Layer 2 of a small transformer language model trained on English Wikipedia (8 layers, counted from 0, width 64).
Take only the direct path to the model's output, skipping the later layers: a vector added to the residual stream pushes a token's score in proportion to its dot product with that token's output vector.

Output vectors of the tokens that the questions are about. A number n stands for (n - 500) times 0.0044.
"core": 433 603 330 416 501 416 398 523 592 592 327 661 535 451 611 490 424 263 549 549 469 331 780 383 689 598 236 584 551 534 424 354 629 507 517 533 578 441 549 491 588 360 317 393 374 586 706 530 355 698 638 597 462 552 558 281 465 441 545 607 552 383 655 515
"ents": 486 626 287 709 441 394 650 372 200 420 386 456 457 321 366 458 530 460 523 569 693 405 835 446 638 703 520 468 606 269 310 379 554 605 390 561 670 523 633 546 673 586 662 526 599 517 303 545 717 344 533 739 681 326 459 468 564 488 262 396 483 336 503 425
" Score": 578 653 425 468 475 458 405 644 458 484 411 461 509 466 328 551 518 633 500 573 768 262 774 468 648 426 381 519 558 379 388 421 525 456 466 585 519 460 496 401 508 581 435 376 597 520 593 460 591 451 480 503 545 578 529 539 623 519 573 373 395 396 408 527
"eting": 441 314 614 336 604 433 385 625 459 559 526 380 281 626 340 389 715 405 671 602 543 347 800 465 601 614 303 453 575 445 460 314 456 720 596 647 363 417 682 603 610 467 456 378 783 628 495 325 606 529 634 578 657 195 528 398 574 354 501 658 412 306 526 291
" our": 470 614 500 445 407 537 638 351 355 451 417 373 405 547 418 436 792 501 606 398 604 504 474 308 563 599 314 617 523 699 497 359 560 649 416 350 412 284 515 622 470 667 563 354 651 548 492 457 329 353 560 561 697 454 413 442 358 527 701 601 659 534 586 493
"abl": 547 402 320 309 636 489 583 510 553 457 299 342 275 527 345 315 701 360 715 542 720 371 404 555 619 564 401 763 546 551 474 603 694 451 437 366 446 551 874 463 559 381 661 277 414 501 598 516 426 367 618 591 432 545 564 147 658 647 391 829 357 504 458 482
"iate": 577 631 490 352 458 450 460 374 287 634 364 565 411 670 417 391 385 418 541 495 559 172 756 622 582 724 416 673 563 486 551 326 638 497 543 638 432 302 661 216 576 687 573 395 537 469 535 381 579 270 791 501 282 174 407 254 605 514 586 850 660 413 678 552
" other": 446 481 540 447 624 531 425 573 403 526 391 472 489 519 463 546 531 448 509 407 590 548 727 339 535 582 496 529 460 560 512 469 606 500 447 635 316 469 562 538 565 558 559 519 298 386 371 386 445 465 456 433 514 301 398 550 507 569 736 519 719 524 630 402
"urer": 512 422 485 504 515 285 521 410 521 433 442 495 347 513 598 593 863 239 622 442 434 337 494 678 591 614 280 467 558 200 390 439 410 610 523 814 403 372 581 590 690 591 374 410 752 485 693 416 240 649 569 604 622 535 351 93 710 596 536 620 524 459 576 359
" Binomial": 521 505 229 367 254 271 643 382 349 485 474 416 351 630 253 505 638 505 425 513 549 261 820 375 678 371 338 585 638 575 269 597 674 628 420 560 210 222 511 536 627 911 413 459 730 513 683 605 478 347 577 379 791 184 634 471 350 343 787 533 717 653 980 301
" colour": 416 562 366 640 496 459 628 525 613 496 368 445 410 294 445 419 632 517 730 606 565 360 655 387 742 580 374 546 517 651 469 504 450 513 423 550 486 445 568 350 642 587 504 362 553 485 615 389 400 600 556 427 407 451 344 454 284 480 728 484 495 492 624 437
" (": 375 411 571 690 391 466 580 388 637 400 601 557 549 454 573 390 378 639 519 628 420 640 468 418 463 424 599 558 459 620 508 713 354 434 577 528 637 468 445 480 468 387 435 416 585 572 458 547 595 422 395 411 394 481 432 514 586 388 604 363 526 456 521 636
"het": 539 524 439 355 377 420 524 554 452 583 345 237 406 415 472 439 638 488 653 638 368 374 508 537 739 535 435 682 536 583 445 349 600 611 576 394 594 405 582 504 401 306 585 350 453 639 597 451 156 443 692 666 508 593 491 409 769 628 735 609 367 534 470 296
"s": 270 448 619 624 464 362 519 455 586 420 406 692 491 488 386 388 548 602 528 531 406 448 444 535 312 631 637 535 451 571 594 539 319 572 491 478 581 737 289 591 541 585 472 693 392 582 541 669 639 526 452 537 431 625 312 509 442 529 273 365 475 450 338 633
"=": 366 560 408 638 525 499 551 507 603 368 604 402 179 639 610 328 529 643 468 385 343 407 464 550 704 449 306 593 517 465 594 557 397 274 549 494 684 592 451 422 631 590 498 689 561 574 507 535 403 411 466 411 633 552 641 535 419 414 342 531 618 439 396 583
"air": 435 619 416 456 411 435 475 544 383 521 475 408 530 428 531 570 568 345 779 451 376 300 536 547 478 530 469 583 527 350 232 338 516 610 528 593 504 462 633 685 617 723 516 587 551 552 594 439 329 455 655 453 376 549 542 445 667 646 623 631 385 509 260 316
"izes": 463 601 424 460 593 272 524 283 461 444 375 489 212 573 417 455 681 418 603 485 557 397 795 554 349 626 297 619 534 254 618 281 464 570 518 532 358 554 602 614 736 616 544 431 563 513 473 422 709 306 676 441 599 621 412 468 511 681 640 549 365 439 649 307
"ics": 555 684 508 583 400 331 484 312 183 652 437 536 335 524 426 342 765 423 620 627 413 415 622 566 312 688 378 450 575 344 536 296 564 441 541 576 617 411 636 668 720 312 678 490 603 615 541 341 412 368 491 634 686 316 470 512 635 461 520 410 426 423 508 652
"\n": 428 486 413 588 288 441 565 415 578 558 584 556 499 573 480 411 399 590 496 646 265 645 462 504 571 360 499 562 476 463 518 690 382 540 473 690 592 514 473 522 378 478 369 624 368 478 465 653 650 479 441 388 447 573 697 518 519 410 420 508 596 336 617 395
"ely": 491 515 470 458 663 403 673 231 520 423 339 443 548 455 343 335 364 294 540 511 590 476 834 354 321 657 300 616 584 378 667 449 531 721 564 224 420 310 612 586 511 703 632 393 772 517 530 523 550 308 726 588 384 264 540 538 507 643 503 624 503 401 642 481
"wing": 478 545 589 394 645 455 464 580 645 696 383 313 539 453 633 563 560 342 742 572 480 272 586 506 452 644 327 488 521 408 360 426 448 451 599 578 277 509 614 643 528 528 524 476 467 494 523 402 382 485 603 282 605 520 548 425 305 631 551 530 515 515 594 386
" Insecta": 775 553 23 524 512 484 663 414 497 517 407 622 385 290 192 602 637 248 293 546 333 524 508 699 572 521 340 536 618 437 461 675 527 657 614 667 207 238 588 373 632 727 636 426 790 613 429 672 223 603 716 434 550 280 655 196 339 555 680 386 721 479 702 279
"olit": 719 444 401 361 642 536 354 421 310 590 363 392 206 355 502 441 542 603 758 710 357 519 581 305 576 547 424 353 540 259 443 444 452 400 691 381 544 397 675 753 709 494 588 334 710 576 533 430 414 448 492 755 471 497 335 423 742 553 550 553 679 534 405 484
"nis": 599 544 419 595 726 376 440 207 414 430 454 301 454 503 310 411 553 489 442 632 447 340 699 329 485 679 548 596 518 459 503 386 656 522 512 587 515 577 430 591 510 486 325 676 524 511 619 309 436 619 653 403 754 542 567 459 389 435 579 535 615 474 493 413
"ids": 605 649 462 605 665 518 766 392 368 588 413 564 383 498 528 449 605 406 492 659 480 467 590 450 559 607 315 295 560 199 269 502 200 605 463 415 493 502 743 632 611 582 577 523 480 536 503 526 513 402 708 314 483 498 541 460 456 543 601 386 482 361 548 408
"ical": 430 579 479 463 495 380 552 436 129 640 516 598 430 634 397 574 524 394 749 523 290 397 528 551 355 620 435 484 553 255 670 336 499 572 669 630 643 323 604 695 741 452 655 537 510 553 517 356 341 442 539 628 703 105 420 438 488 457 678 561 410 342 658 438
"ped": 534 438 541 246 660 291 441 520 547 745 461 464 364 427 269 401 473 385 597 551 465 429 701 514 454 567 178 453 526 413 689 534 467 616 542 589 481 507 503 710 616 448 669 304 797 484 468 624 663 561 701 540 726 356 402 491 376 542 377 459 372 510 450 375
" within": 483 445 429 405 429 453 582 617 503 633 452 477 435 484 620 385 380 553 657 443 440 489 525 434 484 637 477 456 525 568 599 631 446 453 441 550 464 531 433 429 484 580 458 480 527 558 399 625 509 384 465 404 660 503 412 489 570 394 530 668 440 429 718 436
" Professor": 657 540 443 394 525 404 355 303 647 540 453 441 373 519 500 599 699 392 399 425 416 432 569 718 484 559 554 554 524 309 479 594 541 541 307 534 437 360 669 521 596 527 589 360 629 557 487 503 398 560 552 624 680 349 474 439 540 501 465 535 529 501 593 303
"olen": 717 570 492 293 605 541 747 467 240 480 480 337 312 545 424 462 647 298 516 569 557 237 509 390 628 686 445 512 564 384 359 485 512 523 469 544 383 397 349 479 493 658 494 567 674 574 480 195 540 428 605 746 340 674 549 402 712 573 669 545 675 472 436 346

Each question shows what one neuron of this layer's MLP adds at an activation of 1. A number n stands for (n - 500) times 0.00077.

n25: 528 524 485 338 581 679 444 564 406 407 536 586 228 491 609 661 528 562 507 529 482 496 505 302 447 419 500 456 388 341 561 540 434 645 453 437 510 527 451 558 703 549 484 539 559 559 582 496 416 546 515 439 595 542 492 495 479 583 624 412 319 650 467 474
Which of these tokens does it push up most? "olit"

n200: 499 592 732 288 588 428 494 531 512 466 652 288 456 424 496 696 731 471 473 540 390 531 544 543 493 477 536 433 554 595 760 232 570 616 321 120 587 492 395 439 264 136 606 489 775 371 479 399 700 403 548 578 561 523 317 498 704 500 518 501 311 583 568 586
Which of these tokens does it push up most? "het"

n190: 534 503 642 470 580 714 532 578 544 529 465 320 480 637 582 627 338 455 573 502 559 294 484 619 337 630 415 566 476 620 386 627 528 471 450 538 369 511 554 422 534 420 501 531 288 326 319 435 569 602 570 451 566 669 491 449 355 601 617 579 539 378 288 514
Which of these tokens does it push up most? "wing"

n5: 543 560 558 482 590 380 575 531 549 597 548 463 545 506 405 457 634 637 636 476 357 533 491 414 511 473 532 466 476 397 540 563 491 545 466 377 418 567 482 434 541 562 349 511 531 471 391 474 504 583 506 435 501 471 395 330 508 545 537 585 431 566 565 504
Which of these tokens does it push down most? "ents"

n14: 370 574 513 470 383 531 426 507 525 669 608 570 460 499 478 524 378 390 646 519 352 527 480 596 422 393 371 572 562 476 483 540 503 545 419 379 424 458 471 497 523 571 518 604 578 542 473 652 421 445 474 576 517 565 466 519 543 402 417 586 517 527 670 350
Which of these tokens does it push down most? "nis"

n196: 395 357 635 304 483 502 493 575 559 684 576 349 565 527 564 455 460 512 531 577 507 592 350 688 640 425 357 585 705 527 611 505 599 536 304 315 511 489 517 661 323 469 696 470 221 407 366 623 408 590 572 458 702 625 667 551 678 366 464 394 303 461 385 384
Which of these tokens does it push down most? "iate"

n217: 471 553 438 592 456 381 451 639 569 530 531 578 631 482 560 606 462 599 455 572 265 414 609 467 666 290 575 549 420 381 441 427 509 475 651 603 601 599 363 381 346 402 465 586 401 574 633 488 436 495 608 645 442 581 623 593 695 384 425 450 397 455 362 482
Which of these tokens does it push down most? " our"

n313: 561 506 489 436 489 457 480 496 484 507 570 409 491 556 540 543 414 481 367 542 589 734 532 484 551 428 327 505 461 461 533 652 528 597 419 505 321 609 515 465 622 458 538 299 687 443 347 562 574 453 454 378 493 535 365 553 494 640 463 525 477 556 542 501
Which of these tokens does it push up most? "ped"

n258: 434 382 482 464 503 499 419 554 449 630 529 491 521 685 423 489 396 503 419 411 419 469 499 478 566 344 391 617 338 464 462 581 729 362 564 600 415 341 460 545 588 456 324 527 521 418 476 484 558 642 661 507 702 441 383 647 635 682 501 533 579 646 392 424
Which of these tokens does it push up most? " Binomial"

n135: 591 646 618 522 501 496 438 400 628 494 546 442 523 441 488 573 480 510 499 547 464 461 420 515 524 423 502 503 387 469 493 442 588 428 498 346 588 461 475 468 377 447 634 591 397 474 462 349 529 510 708 600 496 454 637 549 406 568 584 423 508 563 518 405
Which two tokens does it push up most, strongest first? "het", "nis"

n278: 444 355 252 439 358 279 705 610 302 379 458 470 452 486 590 362 609 356 448 591 606 502 674 567 699 443 482 321 599 461 505 277 670 748 298 615 259 399 568 503 599 547 659 446 618 421 786 454 619 284 305 561 586 433 463 593 518 722 623 500 410 658 695 433
Which of these tokens does it push up most? " Binomial"

n195: 375 534 531 437 550 641 545 522 625 600 403 647 633 506 405 448 603 393 425 548 452 463 540 659 605 461 564 735 492 317 472 443 399 526 502 502 708 474 312 504 375 425 470 616 484 504 487 370 510 509 398 462 391 673 426 562 639 474 525 320 443 319 479 626
Which of these tokens does it push up most? "s"

n262: 435 493 597 406 518 499 438 553 572 529 567 385 421 526 619 415 400 522 496 459 445 488 393 501 458 525 430 502 516 600 533 418 523 475 455 518 598 429 480 517 526 423 528 602 559 625 580 385 400 390 428 533 636 530 552 578 678 568 522 519 382 431 564 444
Which of these tokens does it push up most? "het"

n245: 560 370 551 386 577 466 481 474 448 371 362 472 616 529 455 594 550 447 595 693 546 572 356 381 499 419 532 394 558 422 385 480 456 575 512 524 469 475 537 537 508 508 421 376 602 446 556 537 543 455 502 662 529 498 402 470 490 545 481 525 576 690 450 431
Which two tokens does it push up most, strongest first? "olit", "urer"

n156: 538 482 371 689 463 624 487 510 460 247 449 410 548 459 742 577 565 475 345 455 490 497 468 541 437 528 563 479 368 507 412 512 299 494 511 564 528 444 391 575 465 544 373 446 622 640 563 595 491 512 462 351 614 451 476 416 557 484 688 642 347 592 492 436
Which of these tokens does it push down most? "ped"

n226: 449 408 530 519 498 600 463 503 507 417 517 575 483 470 395 539 322 538 666 615 539 431 658 518 599 518 685 386 470 533 519 450 471 447 596 354 420 278 760 634 329 469 484 435 515 416 438 384 442 449 467 545 607 543 590 594 576 437 408 573 455 485 423 570
Which two tokens does it push up most, strongest first? "olit", "eting"

n256: 298 480 572 588 602 773 419 471 584 418 530 592 442 652 325 445 579 438 553 424 631 609 444 509 430 413 427 608 554 548 408 466 593 366 550 491 457 355 692 521 400 469 553 455 434 470 358 480 501 460 701 419 589 514 444 520 673 577 431 403 541 414 481 565
Which of these tokens does it push up most? "abl"

n267: 427 607 526 462 573 512 364 560 485 541 508 528 482 572 473 469 558 481 595 513 480 571 553 495 297 404 492 610 510 460 563 402 648 494 483 476 648 455 507 358 518 442 446 633 368 517 424 438 342 339 473 599 498 500 652 474 522 557 428 469 556 536 520 656
Which two tokens does it push up most, strongest first? "ics", "ical"

n31: 535 522 326 620 556 453 423 441 451 406 554 536 529 405 661 538 560 357 384 525 532 710 482 591 505 466 545 654 462 520 409 580 359 590 326 342 405 450 425 377 644 407 466 604 465 523 498 588 463 472 502 385 528 561 519 691 385 571 595 414 471 669 502 507
Which of these tokens does it push up most? " Insecta"

n297: 593 586 472 611 605 658 363 555 535 450 490 489 500 591 552 553 534 578 610 469 615 504 587 361 459 388 567 520 484 504 549 598 644 420 394 500 307 537 473 572 604 502 517 477 459 448 385 360 437 525 374 398 530 345 266 493 400 689 635 568 475 588 416 453
Which of these tokens does it push down most? "\n"

n79: 448 408 401 526 381 673 554 551 502 650 341 395 548 616 526 424 467 502 535 403 510 549 525 531 506 609 538 529 492 527 440 546 445 467 493 672 315 517 430 441 440 517 486 551 509 598 288 575 432 549 418 432 808 652 297 503 471 626 510 564 470 462 609 325
Which of these tokens does it push up most? " within"

n312: 455 394 524 420 535 493 409 588 503 523 389 505 580 475 554 494 533 493 564 517 661 450 431 589 459 742 440 515 626 666 492 332 294 592 649 365 644 478 581 524 507 527 554 532 429 389 449 478 422 505 608 480 417 447 606 601 258 512 484 563 398 281 499 486
Which of these tokens does it push up most? "wing"

n260: 450 416 200 456 396 444 497 592 273 704 576 592 329 536 468 261 511 613 471 483 454 326 629 368 778 493 328 468 626 411 622 574 535 556 599 484 462 385 203 518 368 518 498 594 562 616 600 401 581 422 472 771 572 549 411 399 854 591 526 333 469 684 619 570
Which of these tokens does it push down most? "wing"

n16: 438 462 549 476 504 502 585 518 414 482 518 499 421 549 542 448 471 523 494 554 533 488 548 540 367 573 588 430 415 585 612 478 549 471 402 489 615 334 584 544 573 427 460 568 481 450 532 370 551 452 420 482 447 556 444 636 404 365 442 511 689 513 511 512
Which of these tokens does it push up most? "ics"

n209: 604 450 426 488 422 583 514 452 486 525 527 563 526 489 423 446 608 424 499 546 637 501 596 455 507 539 548 513 607 467 460 440 447 373 535 588 589 469 351 541 508 468 382 489 621 536 555 544 381 275 509 491 453 384 440 590 633 359 575 489 435 505 464 643
Which of these tokens does it push up most? "ics"

n172: 255 526 596 492 412 582 306 453 442 863 529 420 523 568 239 472 466 637 560 355 492 568 392 394 315 492 564 697 811 646 648 506 596 444 283 525 520 494 661 499 256 498 553 570 458 485 424 468 517 474 764 717 568 315 348 390 346 436 432 788 567 570 521 495
Which of these tokens does it push up most? "iate"

n153: 532 524 510 455 463 569 532 630 446 316 512 499 600 468 533 604 441 517 500 539 529 392 503 440 506 536 417 422 550 283 427 519 401 581 465 470 502 473 606 519 536 527 464 484 532 532 580 567 540 636 498 505 460 504 465 560 419 388 666 603 430 466 537 435
Which of these tokens does it push up most? "ids"

n218: 658 529 352 543 654 508 484 323 410 669 406 674 525 527 515 336 440 516 565 629 370 541 570 450 649 563 360 471 459 301 495 536 516 526 440 581 601 472 444 405 378 408 389 524 338 443 641 759 434 264 349 626 350 684 605 511 625 546 471 473 594 629 537 446
Which of these tokens does it push down most? "eting"

n222: 457 507 476 486 663 528 568 525 499 422 470 540 476 556 434 456 477 392 515 515 586 645 489 507 443 565 487 503 572 525 565 564 503 510 518 519 423 425 609 658 388 548 447 454 397 419 449 546 542 480 568 358 375 466 485 432 333 626 546 611 506 487 548 331
Which of these tokens does it push down most? "ics"

n224: 353 542 492 453 498 581 587 597 486 750 437 435 571 494 446 540 361 466 363 475 351 356 557 587 514 515 471 479 459 424 494 523 465 473 478 579 480 517 478 583 584 436 501 642 378 543 598 399 489 627 441 554 595 592 578 500 528 384 500 410 580 387 434 533
Which of these tokens does it push up most? "core"

n28: 414 345 815 404 643 397 469 597 661 790 365 491 838 515 522 625 352 354 382 593 161 476 311 548 356 472 450 544 311 604 459 572 344 510 323 403 643 565 489 209 446 387 335 758 426 864 529 653 599 577 469 539 455 564 543 598 641 373 569 424 637 427 318 607
Which of these tokens does it push up most? "s"

n145: 470 453 353 607 585 448 542 503 703 177 666 631 513 392 576 643 474 463 539 475 451 512 575 527 317 463 542 338 485 408 512 468 615 663 674 624 620 447 616 315 565 400 341 386 283 703 657 431 528 572 369 665 398 463 583 433 474 431 456 571 225 668 343 562
Which of these tokens does it push up most? "core"

n65: 498 600 471 421 634 500 501 675 517 397 606 329 290 511 531 590 492 423 670 317 650 485 650 356 462 603 332 667 424 783 547 608 520 497 483 447 548 689 502 493 566 391 489 468 575 396 419 492 590 498 263 399 367 558 406 522 260 557 509 369 505 624 406 778
Which of these tokens does it push down most? " Insecta"

n272: 495 687 498 329 357 670 510 575 482 448 621 376 393 502 491 555 496 498 515 606 561 463 570 399 504 503 455 510 479 523 580 305 387 335 500 514 658 396 462 453 498 434 458 447 518 488 678 446 445 386 526 506 595 555 589 594 605 443 397 296 476 485 569 639
Which of these tokens does it push down most? " Insecta"

n295: 378 534 422 460 474 476 622 506 433 718 611 491 505 637 562 261 354 666 430 592 626 411 457 578 473 756 386 401 378 823 597 500 546 519 428 461 535 449 558 431 370 552 347 611 305 576 619 387 410 572 591 504 372 513 571 596 462 287 463 373 439 669 541 599
Which of these tokens does it push down most? "urer"

n285: 672 765 587 592 448 525 546 361 364 456 425 615 504 398 415 567 707 511 494 547 492 387 441 451 598 429 503 516 351 484 499 541 601 496 563 668 479 544 470 631 530 456 471 387 483 439 484 361 499 325 444 387 387 469 454 462 413 473 493 513 679 549 499 613
Which of these tokens does it push down most? " within"

n23: 449 542 519 675 482 437 442 334 237 585 524 586 487 412 521 514 492 261 629 577 532 331 604 457 586 429 549 611 626 161 799 488 428 525 518 588 539 495 489 416 442 523 690 412 374 447 452 414 432 567 362 768 472 480 455 559 626 422 480 526 600 325 522 597
Which of these tokens does it push up most? "ical"

n211: 567 568 470 517 342 771 488 648 392 365 433 621 511 548 583 703 636 486 418 346 348 392 675 477 534 551 591 388 436 489 338 600 734 522 711 500 607 494 665 530 365 182 279 516 637 503 569 373 417 424 485 590 442 438 559 638 452 591 821 486 408 297 399 581
Which of these tokens does it push up most? "het"

n253: 409 313 373 391 341 362 558 577 553 397 637 511 497 453 533 408 484 571 405 463 498 608 522 499 527 465 572 547 396 549 367 571 579 599 403 557 309 555 688 509 528 542 397 488 565 578 530 582 561 486 617 407 599 420 579 476 472 518 637 459 465 399 598 455
Which two tokens does it push up most, strongest first? " Binomial", " Insecta"

n133: 744 528 535 520 607 351 490 367 452 604 555 451 508 467 556 449 621 437 533 485 265 360 374 567 427 461 770 482 548 495 538 438 524 428 476 475 500 532 432 553 536 453 495 531 555 655 374 465 516 496 327 478 467 591 516 758 410 402 478 349 535 447 515 596
Which of these tokens does it push up most? "ics"